Layer 16 of a small transformer language model trained on English Wikipedia (19 layers, counted from 0, width 128).
A neuron's activation on a vector x is GELU(weights . x + bias), where the dot is the dot product.

Input weights of the MLP neurons that the questions are about. A number n stands for (n - 128) times 0.0051.
n3 (bias -0.058): 89, 118, 133, 172, 67, 101, 138, 144, 134, 173, 156, 106, 163, 124, 80, 108, 61, 129, 146, 45, 101, 130, 127, 119, 95, 131, 178, 159, 39, 127, 165, 156, 139, 90, 123, 71, 88, 111, 122, 146, 177, 130, 140, 128, 124, 82, 70, 196, 210, 123, 69, 164, 121, 150, 114, 134, 164, 99, 206, 91, 165, 156, 134, 135, 74, 109, 153, 128, 100, 141, 184, 80, 134, 134, 109, 187, 159, 154, 129, 130, 164, 139, 162, 124, 174, 152, 164, 137, 13, 131, 145, 122, 83, 108, 165, 139, 102, 143, 90, 139, 112, 118, 91, 130, 142, 125, 143, 138, 130, 56, 206, 156, 110, 169, 91, 70, 123, 77, 128, 126, 94, 150, 108, 119, 79, 96, 175, 109
n17 (bias -0.061): 110, 119, 98, 103, 119, 180, 176, 106, 66, 155, 197, 124, 119, 132, 177, 123, 150, 127, 125, 153, 154, 197, 155, 95, 143, 76, 98, 154, 82, 132, 164, 66, 141, 149, 133, 93, 132, 113, 126, 87, 113, 137, 125, 109, 169, 149, 103, 157, 130, 105, 89, 202, 95, 149, 103, 119, 110, 144, 128, 143, 124, 119, 103, 116, 110, 158, 137, 151, 170, 150, 148, 166, 118, 60, 143, 204, 172, 157, 149, 117, 182, 135, 121, 93, 136, 168, 89, 87, 128, 79, 188, 138, 189, 112, 153, 108, 174, 157, 79, 147, 191, 106, 119, 144, 175, 153, 125, 81, 143, 74, 83, 93, 140, 154, 140, 121, 158, 122, 127, 93, 43, 84, 162, 116, 162, 135, 162, 122
n56 (bias -0.057): 32, 146, 181, 80, 171, 162, 119, 159, 88, 102, 152, 208, 156, 125, 173, 90, 98, 156, 97, 136, 148, 167, 131, 126, 152, 137, 124, 84, 147, 125, 169, 134, 148, 97, 145, 143, 170, 140, 168, 110, 120, 80, 97, 161, 83, 34, 91, 166, 212, 166, 59, 234, 115, 85, 175, 57, 137, 121, 119, 98, 99, 144, 120, 96, 96, 114, 158, 108, 102, 127, 98, 127, 131, 131, 142, 81, 156, 166, 118, 114, 136, 182, 58, 170, 104, 131, 115, 118, 126, 151, 62, 141, 113, 78, 110, 125, 135, 145, 154, 162, 141, 168, 114, 123, 122, 116, 112, 179, 143, 187, 109, 52, 121, 175, 152, 183, 167, 207, 96, 151, 184, 111, 88, 66, 92, 176, 118, 42
n114 (bias -0.051): 137, 181, 146, 144, 130, 191, 116, 194, 110, 63, 104, 170, 124, 135, 104, 115, 101, 139, 112, 167, 145, 196, 157, 156, 105, 156, 184, 144, 127, 105, 84, 125, 122, 84, 161, 125, 46, 117, 246, 86, 149, 120, 183, 159, 94, 177, 66, 44, 84, 137, 170, 90, 190, 132, 162, 120, 113, 166, 100, 100, 92, 135, 115, 129, 137, 160, 119, 112, 103, 122, 132, 140, 133, 145, 81, 116, 127, 171, 131, 172, 104, 68, 167, 61, 158, 179, 188, 147, 165, 123, 117, 125, 73, 189, 127, 68, 123, 115, 191, 91, 141, 153, 115, 166, 209, 102, 125, 105, 172, 86, 180, 78, 154, 138, 115, 178, 93, 100, 152, 125, 130, 125, 82, 111, 155, 140, 105, 127
n121 (bias -0.074): 114, 81, 153, 164, 184, 106, 165, 148, 98, 153, 207, 133, 142, 167, 188, 172, 142, 97, 118, 165, 144, 72, 139, 127, 117, 144, 151, 138, 84, 129, 138, 94, 115, 142, 131, 143, 111, 109, 109, 185, 92, 120, 136, 184, 135, 84, 135, 77, 115, 155, 171, 188, 190, 114, 105, 95, 70, 167, 84, 88, 89, 129, 132, 184, 77, 92, 186, 131, 172, 163, 142, 185, 118, 117, 101, 106, 145, 170, 97, 82, 165, 126, 204, 151, 93, 148, 43, 113, 201, 134, 186, 94, 149, 155, 187, 79, 75, 89, 127, 171, 159, 78, 192, 128, 165, 91, 112, 93, 95, 143, 79, 106, 175, 79, 130, 128, 238, 180, 99, 158, 110, 143, 100, 51, 150, 145, 146, 80
n177 (bias -0.046): 118, 146, 83, 103, 96, 183, 167, 181, 122, 142, 104, 161, 200, 174, 118, 150, 106, 167, 98, 117, 88, 94, 100, 250, 178, 142, 142, 155, 55, 119, 81, 145, 136, 119, 44, 181, 157, 101, 153, 103, 128, 104, 128, 149, 65, 121, 38, 107, 116, 208, 199, 156, 182, 159, 143, 91, 151, 226, 166, 106, 188, 150, 78, 165, 99, 127, 118, 86, 60, 154, 188, 161, 119, 102, 190, 117, 98, 144, 145, 58, 131, 148, 153, 144, 143, 120, 122, 149, 118, 116, 83, 101, 92, 157, 182, 104, 114, 149, 115, 152, 124, 190, 132, 169, 131, 181, 176, 135, 86, 83, 124, 167, 94, 82, 128, 85, 151, 85, 58, 168, 154, 92, 120, 130, 92, 102, 77, 77
n179 (bias -0.078): 144, 160, 157, 109, 184, 105, 91, 195, 101, 116, 121, 173, 105, 116, 142, 135, 77, 86, 86, 144, 131, 91, 137, 125, 126, 164, 128, 68, 120, 196, 122, 191, 99, 96, 104, 146, 143, 112, 95, 109, 97, 95, 109, 155, 133, 131, 131, 89, 90, 110, 127, 112, 123, 182, 171, 105, 121, 114, 140, 107, 137, 90, 141, 110, 149, 161, 149, 183, 144, 164, 172, 164, 154, 171, 129, 158, 141, 126, 129, 84, 128, 200, 100, 63, 162, 139, 89, 187, 129, 165, 125, 38, 157, 143, 124, 187, 140, 133, 100, 78, 118, 152, 177, 120, 149, 164, 133, 111, 102, 90, 157, 154, 111, 109, 124, 144, 31, 171, 136, 187, 157, 120, 115, 141, 112, 100, 140, 111
n240 (bias -0.041): 136, 153, 100, 155, 174, 178, 111, 200, 175, 144, 126, 125, 116, 130, 110, 128, 187, 117, 168, 156, 160, 152, 17, 57, 102, 147, 113, 91, 166, 135, 68, 112, 128, 113, 103, 110, 57, 110, 126, 115, 132, 123, 118, 143, 133, 112, 124, 127, 72, 91, 170, 85, 123, 161, 134, 168, 55, 117, 48, 136, 92, 84, 52, 89, 143, 130, 194, 128, 148, 113, 92, 126, 129, 143, 141, 127, 130, 116, 166, 52, 190, 133, 165, 170, 130, 160, 89, 95, 176, 76, 84, 129, 78, 160, 132, 129, 108, 92, 124, 105, 88, 126, 115, 106, 91, 104, 178, 124, 198, 160, 170, 161, 147, 86, 126, 114, 102, 139, 97, 124, 75, 170, 151, 169, 121, 128, 139, 145
n242 (bias -0.067): 154, 69, 99, 69, 146, 179, 167, 181, 133, 147, 118, 50, 183, 83, 188, 137, 56, 146, 96, 105, 159, 103, 129, 110, 204, 117, 91, 216, 156, 173, 143, 132, 133, 146, 87, 183, 137, 97, 116, 92, 125, 113, 132, 171, 136, 148, 145, 139, 108, 107, 128, 120, 174, 120, 120, 104, 183, 116, 123, 122, 155, 133, 142, 112, 139, 172, 170, 111, 121, 88, 184, 127, 172, 152, 90, 158, 101, 123, 114, 89, 124, 110, 74, 162, 127, 147, 123, 137, 172, 75, 144, 148, 136, 128, 191, 70, 149, 125, 158, 106, 90, 139, 173, 150, 79, 100, 71, 128, 119, 110, 138, 98, 143, 99, 153, 165, 167, 60, 199, 141, 105, 95, 120, 191, 95, 91, 110, 128
n298 (bias -0.063): 149, 78, 156, 168, 115, 97, 116, 171, 155, 171, 114, 163, 107, 105, 83, 98, 155, 122, 82, 171, 155, 153, 116, 82, 112, 185, 123, 203, 81, 116, 136, 81, 152, 129, 71, 152, 162, 110, 205, 87, 102, 133, 123, 118, 159, 129, 54, 100, 167, 85, 131, 147, 123, 154, 178, 72, 108, 168, 109, 119, 160, 95, 162, 100, 76, 152, 64, 91, 121, 173, 127, 86, 194, 146, 64, 121, 111, 79, 71, 125, 103, 190, 108, 131, 162, 139, 114, 169, 216, 163, 165, 70, 194, 80, 124, 77, 133, 163, 144, 160, 137, 135, 134, 113, 193, 47, 111, 153, 148, 136, 111, 130, 96, 149, 167, 104, 146, 90, 91, 62, 159, 132, 53, 152, 157, 125, 148, 106
n324 (bias -0.067): 114, 128, 185, 80, 116, 107, 97, 112, 144, 117, 125, 124, 135, 75, 95, 70, 138, 142, 86, 121, 189, 85, 117, 199, 76, 126, 47, 187, 140, 142, 124, 114, 126, 132, 96, 166, 117, 116, 118, 106, 90, 102, 89, 122, 88, 163, 140, 105, 79, 116, 157, 149, 187, 181, 117, 130, 185, 113, 130, 143, 201, 153, 102, 70, 89, 177, 138, 134, 163, 99, 180, 109, 171, 133, 75, 119, 117, 153, 123, 218, 63, 164, 109, 66, 130, 135, 163, 165, 91, 186, 77, 101, 137, 124, 109, 68, 177, 126, 127, 162, 167, 147, 172, 116, 185, 123, 97, 174, 141, 124, 149, 153, 185, 125, 173, 156, 173, 142, 124, 105, 153, 161, 143, 158, 127, 124, 147, 163
n326 (bias -0.024): 123, 140, 126, 158, 211, 138, 123, 135, 85, 81, 174, 177, 129, 160, 188, 131, 74, 119, 129, 87, 79, 104, 136, 133, 103, 138, 168, 93, 194, 92, 139, 88, 162, 142, 119, 158, 125, 122, 129, 92, 67, 167, 76, 207, 179, 150, 163, 172, 117, 138, 111, 96, 74, 123, 141, 70, 182, 97, 150, 92, 87, 103, 169, 112, 143, 94, 61, 86, 142, 111, 148, 126, 132, 112, 133, 186, 144, 64, 146, 158, 51, 91, 114, 130, 70, 109, 103, 134, 127, 103, 149, 103, 90, 153, 170, 175, 119, 105, 136, 66, 119, 85, 123, 97, 79, 169, 120, 142, 120, 137, 136, 98, 161, 113, 130, 171, 71, 107, 169, 122, 102, 173, 115, 128, 72, 186, 99, 133
n336 (bias -0.053): 176, 140, 159, 165, 97, 93, 112, 121, 120, 179, 113, 133, 130, 148, 97, 205, 134, 168, 176, 141, 139, 173, 81, 128, 90, 143, 164, 99, 203, 100, 132, 152, 143, 106, 112, 122, 107, 129, 133, 197, 100, 123, 171, 127, 104, 110, 160, 149, 110, 152, 68, 150, 64, 125, 132, 92, 113, 123, 95, 74, 157, 112, 135, 102, 119, 130, 161, 159, 148, 14, 156, 115, 209, 78, 165, 44, 156, 99, 197, 66, 109, 159, 105, 164, 100, 81, 71, 83, 89, 109, 136, 138, 135, 109, 121, 149, 65, 173, 124, 119, 82, 113, 140, 88, 159, 151, 125, 168, 105, 191, 87, 138, 115, 109, 122, 102, 147, 106, 177, 149, 149, 69, 109, 115, 97, 180, 153, 136
n342 (bias -0.054): 108, 179, 136, 134, 145, 133, 144, 79, 179, 114, 177, 154, 179, 74, 156, 121, 97, 143, 124, 113, 139, 43, 119, 98, 162, 183, 143, 89, 105, 157, 72, 125, 187, 111, 162, 54, 185, 51, 85, 95, 107, 97, 158, 92, 91, 162, 105, 200, 96, 131, 127, 160, 156, 123, 132, 66, 167, 132, 176, 153, 133, 81, 134, 163, 99, 121, 105, 113, 130, 46, 112, 47, 201, 221, 97, 147, 86, 164, 175, 154, 146, 167, 111, 145, 89, 138, 106, 140, 68, 203, 193, 93, 128, 120, 141, 83, 152, 120, 151, 127, 91, 117, 108, 157, 159, 112, 115, 120, 78, 96, 142, 131, 144, 116, 172, 125, 112, 149, 108, 178, 154, 140, 173, 150, 112, 122, 103, 87
n357 (bias -0.079): 104, 170, 108, 103, 124, 142, 89, 140, 204, 172, 108, 178, 51, 136, 131, 193, 112, 121, 125, 115, 108, 162, 108, 154, 97, 148, 104, 68, 197, 149, 116, 176, 88, 100, 157, 179, 124, 111, 99, 184, 135, 97, 163, 164, 214, 202, 153, 119, 65, 168, 173, 146, 153, 84, 120, 85, 168, 103, 96, 160, 151, 111, 89, 122, 184, 144, 139, 87, 112, 151, 172, 86, 104, 161, 145, 111, 113, 95, 126, 141, 64, 112, 73, 150, 105, 163, 152, 141, 134, 136, 77, 97, 137, 137, 184, 147, 110, 159, 158, 114, 121, 111, 71, 78, 133, 104, 143, 139, 178, 105, 72, 131, 136, 131, 144, 127, 115, 98, 156, 90, 121, 58, 94, 151, 108, 168, 132, 155
n375 (bias -0.039): 191, 91, 71, 154, 120, 112, 88, 207, 121, 135, 141, 58, 169, 112, 204, 150, 123, 197, 159, 132, 65, 119, 139, 159, 184, 158, 86, 83, 140, 145, 134, 105, 143, 133, 131, 113, 85, 145, 111, 142, 45, 174, 168, 97, 101, 76, 160, 33, 125, 127, 99, 98, 140, 146, 172, 158, 149, 170, 111, 85, 112, 131, 169, 136, 34, 97, 157, 158, 96, 99, 151, 173, 93, 154, 96, 134, 98, 140, 128, 181, 62, 174, 118, 171, 81, 68, 151, 90, 99, 88, 170, 122, 118, 164, 153, 155, 113, 119, 168, 89, 137, 123, 130, 137, 106, 110, 127, 186, 83, 103, 144, 176, 204, 162, 96, 106, 119, 109, 88, 98, 129, 118, 156, 184, 100, 102, 163, 120
n474 (bias -0.037): 167, 108, 182, 129, 123, 155, 110, 104, 107, 104, 158, 132, 72, 119, 153, 104, 153, 96, 145, 168, 186, 95, 133, 165, 89, 122, 200, 109, 165, 89, 139, 95, 153, 152, 149, 137, 123, 93, 142, 117, 89, 107, 152, 145, 133, 111, 111, 136, 72, 128, 155, 143, 142, 126, 36, 116, 57, 143, 191, 153, 167, 69, 120, 99, 107, 130, 125, 147, 121, 209, 173, 180, 155, 194, 108, 142, 165, 134, 159, 110, 145, 130, 108, 140, 100, 115, 124, 52, 190, 192, 210, 184, 86, 222, 142, 115, 174, 99, 116, 92, 108, 90, 153, 140, 152, 155, 124, 186, 70, 144, 124, 124, 139, 122, 117, 130, 94, 54, 166, 100, 148, 128, 168, 135, 173, 134, 79, 97
n502 (bias -0.042): 119, 139, 134, 158, 140, 148, 115, 146, 127, 130, 87, 119, 133, 80, 168, 69, 121, 100, 104, 77, 189, 99, 85, 181, 47, 152, 160, 146, 123, 142, 117, 162, 138, 108, 111, 88, 118, 156, 107, 145, 60, 135, 127, 172, 197, 135, 161, 137, 93, 80, 96, 85, 177, 123, 48, 111, 123, 185, 173, 186, 138, 92, 137, 114, 159, 146, 90, 47, 137, 104, 86, 163, 118, 180, 97, 119, 126, 227, 159, 134, 96, 111, 190, 183, 115, 126, 87, 113, 104, 68, 177, 164, 126, 121, 134, 159, 191, 138, 105, 99, 155, 78, 89, 120, 128, 53, 91, 84, 101, 101, 157, 184, 217, 190, 159, 150, 75, 58, 115, 144, 203, 153, 34, 147, 112, 179, 147, 163

Each question shows a token from some text and the vector x that enters the MLP there. A number n stands for (n - 128) times 0.046.

"h": 172, 123, 113, 105, 153, 138, 126, 96, 110, 152, 138, 115, 91, 139, 117, 89, 144, 136, 85, 180, 79, 107, 139, 129, 154, 109, 135, 121, 117, 119, 119, 128, 149, 155, 151, 143, 142, 141, 99, 142, 146, 104, 66, 113, 117, 152, 152, 163, 134, 129, 124, 145, 94, 120, 119, 148, 130, 116, 78, 124, 126, 164, 157, 136, 140, 137, 108, 65, 126, 128, 110, 173, 111, 133, 151, 141, 91, 99, 159, 122, 124, 137, 105, 125, 133, 113, 166, 135, 127, 129, 146, 126, 125, 127, 149, 147, 106, 131, 105, 163, 158, 137, 98, 142, 97, 125, 113, 95, 133, 156, 106, 150, 150, 135, 138, 90, 141, 151, 137, 118, 159, 134, 105, 124, 127, 81, 118, 155
Which neuron lights up most? n326

" was": 120, 146, 150, 124, 157, 118, 137, 139, 99, 142, 133, 111, 124, 128, 103, 121, 135, 105, 107, 101, 128, 140, 118, 130, 141, 124, 148, 144, 126, 103, 135, 106, 123, 151, 159, 145, 143, 148, 119, 120, 137, 155, 117, 113, 83, 167, 135, 108, 95, 157, 135, 95, 129, 118, 129, 143, 119, 151, 113, 154, 124, 138, 122, 148, 112, 115, 127, 108, 87, 110, 100, 126, 154, 137, 123, 125, 98, 149, 153, 131, 104, 147, 114, 112, 125, 117, 147, 176, 103, 156, 146, 77, 140, 125, 123, 167, 97, 149, 123, 135, 125, 128, 142, 155, 112, 117, 128, 107, 196, 127, 121, 130, 136, 105, 112, 137, 78, 126, 125, 134, 147, 148, 125, 97, 136, 88, 144, 123
Which three neurons fire most, strongest first? n114, n179, n342

"an": 126, 132, 158, 136, 115, 134, 113, 91, 122, 142, 115, 118, 111, 131, 120, 122, 149, 118, 104, 128, 120, 137, 129, 95, 151, 132, 139, 92, 156, 135, 167, 120, 129, 170, 133, 125, 136, 117, 109, 128, 116, 153, 135, 92, 56, 137, 151, 125, 119, 144, 121, 148, 130, 127, 136, 130, 142, 132, 132, 138, 107, 136, 138, 114, 150, 99, 88, 132, 93, 137, 98, 134, 157, 125, 100, 111, 105, 123, 153, 141, 102, 112, 127, 126, 158, 85, 148, 134, 137, 120, 131, 145, 147, 92, 138, 175, 129, 134, 104, 152, 109, 142, 144, 118, 81, 160, 152, 106, 176, 127, 113, 134, 155, 89, 118, 145, 94, 164, 123, 150, 107, 120, 145, 85, 163, 110, 132, 129
Which neuron lights up most? n336

"t": 119, 114, 118, 119, 113, 118, 149, 119, 114, 118, 124, 108, 107, 100, 147, 129, 145, 137, 135, 117, 92, 119, 141, 148, 175, 133, 119, 144, 104, 73, 158, 161, 117, 156, 141, 108, 93, 125, 85, 136, 158, 149, 159, 116, 103, 119, 145, 101, 111, 151, 141, 143, 108, 107, 115, 164, 166, 140, 134, 163, 123, 135, 134, 129, 149, 105, 73, 87, 111, 153, 134, 190, 137, 129, 130, 75, 118, 142, 147, 97, 99, 103, 107, 131, 138, 127, 168, 152, 111, 162, 147, 126, 135, 97, 134, 144, 137, 131, 93, 144, 99, 154, 127, 172, 141, 145, 158, 118, 137, 160, 114, 157, 147, 101, 112, 141, 99, 130, 137, 128, 130, 128, 124, 82, 122, 113, 95, 135
The most active neuron and its activation: n177, at about 3.4

",": 124, 118, 128, 141, 143, 114, 114, 135, 105, 140, 150, 103, 119, 100, 85, 86, 143, 105, 144, 125, 91, 128, 153, 88, 181, 154, 145, 120, 133, 121, 128, 100, 143, 134, 152, 139, 141, 151, 132, 89, 158, 123, 131, 101, 109, 126, 126, 95, 140, 161, 126, 113, 135, 100, 136, 167, 114, 126, 129, 148, 103, 154, 147, 146, 170, 123, 141, 116, 96, 120, 116, 153, 152, 125, 129, 140, 152, 132, 151, 139, 129, 145, 80, 142, 123, 119, 163, 123, 102, 163, 143, 102, 164, 106, 116, 139, 109, 128, 98, 139, 91, 149, 113, 140, 107, 144, 138, 93, 172, 135, 138, 123, 161, 110, 148, 127, 111, 100, 108, 136, 129, 104, 179, 101, 135, 97, 122, 97
Which two neurons fire most, strongest first? n342, n375

" from": 135, 109, 147, 167, 124, 119, 116, 106, 102, 147, 152, 105, 124, 115, 100, 131, 132, 90, 153, 130, 94, 104, 117, 101, 159, 121, 121, 142, 132, 101, 151, 132, 121, 141, 130, 136, 114, 150, 116, 130, 143, 121, 113, 107, 123, 133, 141, 108, 131, 135, 127, 121, 134, 103, 101, 137, 118, 139, 137, 144, 138, 137, 117, 147, 155, 109, 125, 118, 125, 116, 116, 130, 146, 123, 116, 117, 130, 133, 159, 136, 122, 140, 98, 117, 131, 114, 167, 131, 114, 145, 144, 128, 136, 98, 131, 165, 116, 144, 104, 180, 114, 132, 117, 121, 91, 134, 142, 103, 214, 140, 129, 140, 153, 110, 145, 141, 81, 119, 125, 125, 113, 120, 147, 124, 108, 111, 122, 134
Which neuron lights up most? n3

"iz": 121, 145, 101, 135, 91, 114, 135, 97, 115, 138, 111, 113, 129, 106, 92, 136, 131, 122, 147, 153, 84, 136, 159, 125, 139, 128, 133, 144, 113, 119, 119, 136, 106, 143, 153, 115, 192, 174, 127, 147, 190, 128, 120, 103, 94, 153, 183, 102, 126, 139, 114, 126, 122, 148, 138, 136, 117, 152, 102, 117, 106, 114, 137, 137, 144, 114, 110, 91, 95, 117, 119, 154, 158, 117, 116, 126, 84, 130, 145, 118, 122, 125, 112, 119, 140, 111, 147, 164, 128, 116, 130, 156, 147, 112, 111, 156, 117, 107, 78, 181, 119, 98, 139, 143, 122, 111, 152, 62, 147, 139, 126, 119, 101, 85, 144, 128, 154, 142, 160, 161, 124, 134, 124, 119, 123, 131, 125, 155
Which neuron lights up most? n336

" O": 125, 103, 128, 127, 121, 92, 141, 112, 113, 96, 101, 114, 102, 95, 70, 116, 160, 88, 132, 138, 115, 137, 139, 109, 180, 133, 102, 121, 124, 109, 159, 101, 155, 127, 132, 180, 122, 134, 138, 131, 175, 136, 122, 109, 70, 138, 146, 90, 130, 127, 120, 156, 111, 99, 106, 185, 120, 126, 167, 103, 131, 150, 155, 149, 147, 85, 134, 145, 111, 118, 99, 133, 181, 105, 115, 100, 110, 115, 139, 139, 118, 117, 131, 129, 183, 115, 144, 138, 150, 130, 122, 151, 153, 108, 133, 115, 113, 133, 129, 126, 116, 134, 132, 164, 122, 124, 114, 86, 143, 165, 126, 120, 136, 116, 132, 137, 162, 147, 153, 111, 120, 128, 138, 133, 124, 128, 157, 118
Which neuron lights up most? n298

" 28": 170, 100, 126, 113, 132, 112, 114, 107, 117, 122, 122, 90, 100, 110, 104, 105, 135, 134, 143, 110, 101, 134, 152, 98, 139, 113, 131, 144, 134, 134, 130, 108, 148, 133, 150, 154, 150, 121, 72, 139, 161, 143, 126, 124, 105, 109, 144, 90, 129, 156, 160, 163, 118, 93, 125, 165, 111, 130, 130, 108, 119, 143, 122, 131, 120, 115, 117, 104, 99, 117, 114, 148, 185, 149, 174, 157, 135, 135, 142, 136, 133, 156, 137, 108, 123, 119, 129, 183, 107, 121, 153, 154, 156, 120, 123, 148, 105, 90, 104, 138, 109, 158, 116, 133, 119, 126, 139, 55, 171, 112, 139, 118, 158, 116, 128, 94, 120, 144, 143, 132, 108, 124, 145, 74, 153, 142, 120, 116
Which neuron lights up most? n17

" |": 140, 149, 124, 155, 110, 111, 128, 120, 111, 120, 158, 117, 108, 131, 145, 126, 124, 115, 120, 122, 126, 121, 140, 108, 177, 141, 112, 154, 120, 125, 130, 129, 148, 140, 148, 144, 137, 147, 107, 99, 135, 146, 93, 93, 118, 134, 133, 127, 136, 128, 110, 154, 128, 99, 120, 134, 103, 126, 132, 125, 141, 153, 111, 119, 139, 110, 109, 111, 112, 105, 98, 132, 134, 140, 141, 139, 112, 128, 146, 119, 149, 104, 113, 130, 111, 105, 128, 133, 146, 163, 129, 125, 149, 110, 155, 161, 108, 97, 112, 120, 134, 114, 103, 141, 130, 128, 141, 80, 217, 160, 138, 127, 143, 110, 115, 132, 97, 115, 132, 128, 121, 130, 124, 121, 180, 107, 125, 112
Which neuron lights up most? n17

" Bl": 124, 90, 174, 112, 132, 109, 137, 113, 99, 129, 116, 146, 118, 90, 97, 135, 133, 127, 113, 119, 134, 124, 105, 112, 154, 96, 126, 119, 124, 129, 164, 143, 137, 142, 153, 126, 119, 178, 131, 134, 139, 124, 123, 104, 85, 141, 134, 113, 115, 115, 133, 129, 118, 125, 152, 143, 129, 99, 122, 120, 122, 151, 128, 134, 141, 92, 98, 122, 94, 137, 100, 158, 115, 133, 148, 88, 123, 145, 151, 128, 87, 110, 135, 145, 188, 135, 149, 119, 122, 155, 123, 153, 85, 83, 115, 126, 108, 139, 109, 125, 129, 121, 137, 167, 138, 120, 158, 110, 171, 115, 154, 112, 185, 111, 140, 147, 146, 116, 158, 136, 104, 123, 115, 123, 174, 146, 100, 113
The most active neuron and its activation: n114, at about 2.8

"ree": 120, 124, 162, 107, 149, 126, 104, 154, 116, 141, 146, 92, 130, 121, 110, 99, 144, 121, 125, 119, 105, 97, 146, 116, 148, 109, 112, 145, 159, 87, 149, 107, 157, 109, 135, 142, 155, 147, 144, 129, 151, 132, 120, 126, 110, 121, 138, 117, 163, 130, 158, 135, 101, 70, 158, 145, 111, 145, 121, 110, 129, 160, 143, 154, 156, 106, 131, 133, 118, 142, 137, 158, 136, 136, 130, 90, 74, 136, 154, 113, 140, 116, 114, 124, 135, 98, 143, 152, 143, 164, 107, 116, 153, 95, 131, 120, 107, 110, 86, 147, 148, 170, 146, 136, 95, 110, 111, 116, 148, 130, 120, 90, 150, 91, 153, 90, 91, 121, 162, 117, 133, 128, 164, 120, 130, 86, 140, 166
Which three neurons fire most, strongest first? n242, n56, n298

"g": 162, 116, 175, 138, 114, 82, 93, 120, 98, 135, 138, 80, 107, 135, 133, 154, 142, 91, 146, 105, 91, 114, 147, 104, 148, 130, 111, 145, 132, 108, 178, 131, 135, 170, 118, 132, 134, 142, 111, 144, 174, 144, 156, 112, 118, 144, 135, 131, 134, 131, 85, 101, 130, 129, 118, 153, 120, 106, 137, 155, 101, 143, 147, 139, 147, 108, 87, 149, 119, 146, 119, 134, 142, 132, 79, 130, 83, 161, 158, 113, 121, 103, 115, 136, 150, 103, 128, 148, 122, 141, 165, 133, 126, 116, 123, 160, 98, 120, 100, 166, 122, 119, 133, 147, 70, 158, 142, 99, 144, 149, 107, 131, 159, 88, 146, 132, 122, 130, 146, 116, 106, 118, 137, 116, 138, 105, 124, 124
Which three neurons fire most, strongest first? n375, n3, n326

"8": 124, 128, 175, 137, 139, 110, 113, 98, 96, 127, 142, 110, 99, 100, 118, 128, 153, 91, 134, 117, 106, 125, 151, 153, 151, 162, 121, 150, 129, 113, 125, 113, 119, 128, 156, 129, 157, 164, 140, 109, 126, 139, 119, 118, 101, 119, 103, 124, 137, 140, 127, 128, 131, 72, 152, 180, 90, 133, 125, 131, 122, 155, 123, 126, 148, 125, 93, 81, 78, 119, 130, 165, 169, 151, 116, 120, 109, 130, 124, 136, 154, 145, 89, 123, 145, 130, 158, 163, 103, 130, 162, 126, 132, 112, 133, 168, 110, 115, 110, 162, 121, 147, 122, 138, 108, 136, 140, 88, 169, 152, 137, 128, 140, 110, 127, 125, 112, 128, 129, 117, 117, 107, 155, 73, 153, 91, 102, 117
Which three neurons fire most, strongest first? n56, n298, n114

" Be": 112, 140, 155, 136, 145, 115, 144, 131, 105, 113, 168, 107, 110, 123, 111, 137, 143, 108, 132, 109, 116, 108, 128, 126, 148, 127, 151, 161, 122, 117, 147, 137, 108, 149, 120, 132, 132, 156, 112, 151, 157, 106, 114, 111, 147, 141, 148, 136, 95, 117, 121, 117, 108, 119, 104, 135, 101, 143, 102, 125, 104, 137, 136, 148, 136, 121, 130, 80, 94, 127, 66, 171, 151, 159, 121, 96, 106, 127, 172, 109, 87, 107, 119, 98, 168, 122, 146, 123, 111, 146, 129, 174, 133, 97, 148, 163, 105, 139, 125, 172, 154, 112, 152, 139, 114, 116, 106, 82, 172, 143, 126, 88, 162, 118, 125, 134, 112, 97, 135, 136, 133, 124, 145, 117, 150, 128, 116, 132
Which two neurons fire most, strongest first? n502, n121

" D": 111, 113, 123, 134, 110, 123, 125, 117, 96, 92, 139, 103, 136, 103, 103, 121, 178, 117, 126, 107, 121, 112, 139, 84, 166, 111, 89, 151, 139, 119, 156, 133, 131, 173, 140, 144, 146, 153, 127, 103, 164, 146, 131, 139, 120, 184, 130, 125, 158, 100, 134, 118, 91, 122, 123, 146, 125, 126, 112, 160, 109, 160, 145, 114, 155, 90, 98, 98, 126, 123, 104, 127, 146, 141, 118, 140, 107, 141, 124, 113, 117, 130, 149, 136, 181, 102, 139, 153, 139, 163, 128, 141, 115, 67, 134, 112, 110, 148, 76, 151, 115, 139, 127, 123, 105, 130, 124, 113, 149, 147, 117, 128, 161, 142, 130, 132, 126, 142, 157, 129, 129, 146, 121, 117, 165, 88, 86, 131
Which neuron lights up most? n298

" 195": 112, 89, 124, 123, 139, 70, 115, 138, 136, 163, 141, 109, 94, 116, 131, 92, 160, 111, 122, 136, 106, 132, 121, 112, 143, 109, 175, 160, 113, 122, 128, 146, 149, 137, 161, 169, 169, 129, 116, 134, 153, 146, 148, 108, 99, 139, 138, 123, 138, 137, 127, 135, 104, 114, 115, 183, 121, 106, 92, 114, 128, 124, 122, 162, 114, 82, 123, 109, 114, 140, 116, 140, 114, 146, 138, 141, 125, 172, 135, 144, 139, 113, 106, 131, 120, 132, 122, 139, 117, 135, 147, 136, 198, 71, 131, 153, 98, 104, 130, 109, 96, 130, 102, 115, 113, 101, 127, 90, 168, 154, 135, 138, 113, 108, 100, 99, 143, 164, 144, 135, 121, 147, 124, 158, 140, 108, 108, 128
Which three neurons fire most, strongest first? n121, n3, n298

" 192": 145, 111, 129, 125, 141, 98, 110, 116, 126, 153, 139, 108, 105, 111, 98, 92, 164, 109, 112, 77, 112, 106, 136, 128, 144, 130, 150, 143, 87, 107, 143, 126, 111, 114, 124, 152, 154, 177, 107, 130, 166, 144, 160, 87, 115, 146, 174, 112, 136, 147, 162, 121, 97, 111, 116, 189, 126, 120, 131, 115, 132, 154, 137, 132, 108, 100, 100, 122, 124, 124, 122, 171, 141, 124, 115, 102, 109, 175, 174, 129, 145, 143, 120, 121, 122, 111, 147, 121, 95, 136, 139, 161, 154, 87, 122, 156, 101, 98, 93, 147, 149, 150, 112, 148, 124, 119, 141, 124, 175, 142, 124, 114, 109, 125, 113, 117, 122, 129, 129, 141, 128, 126, 118, 140, 131, 111, 94, 142
The most active neuron and its activation: n3, at about 1.6

" R": 126, 113, 152, 129, 138, 108, 134, 144, 94, 137, 130, 122, 104, 106, 104, 88, 195, 92, 111, 100, 125, 132, 141, 134, 172, 114, 108, 136, 148, 120, 150, 153, 143, 140, 138, 134, 109, 144, 97, 126, 128, 139, 96, 136, 124, 152, 146, 115, 114, 111, 113, 91, 128, 137, 129, 139, 131, 154, 130, 138, 154, 148, 147, 132, 136, 106, 121, 112, 117, 125, 99, 124, 134, 151, 124, 111, 127, 153, 145, 77, 115, 131, 116, 115, 199, 109, 152, 137, 122, 141, 132, 127, 130, 91, 138, 128, 117, 133, 127, 124, 122, 166, 102, 124, 94, 144, 113, 88, 167, 120, 136, 99, 148, 116, 131, 125, 118, 114, 141, 154, 142, 147, 145, 121, 150, 132, 62, 121
Which neuron lights up most? n502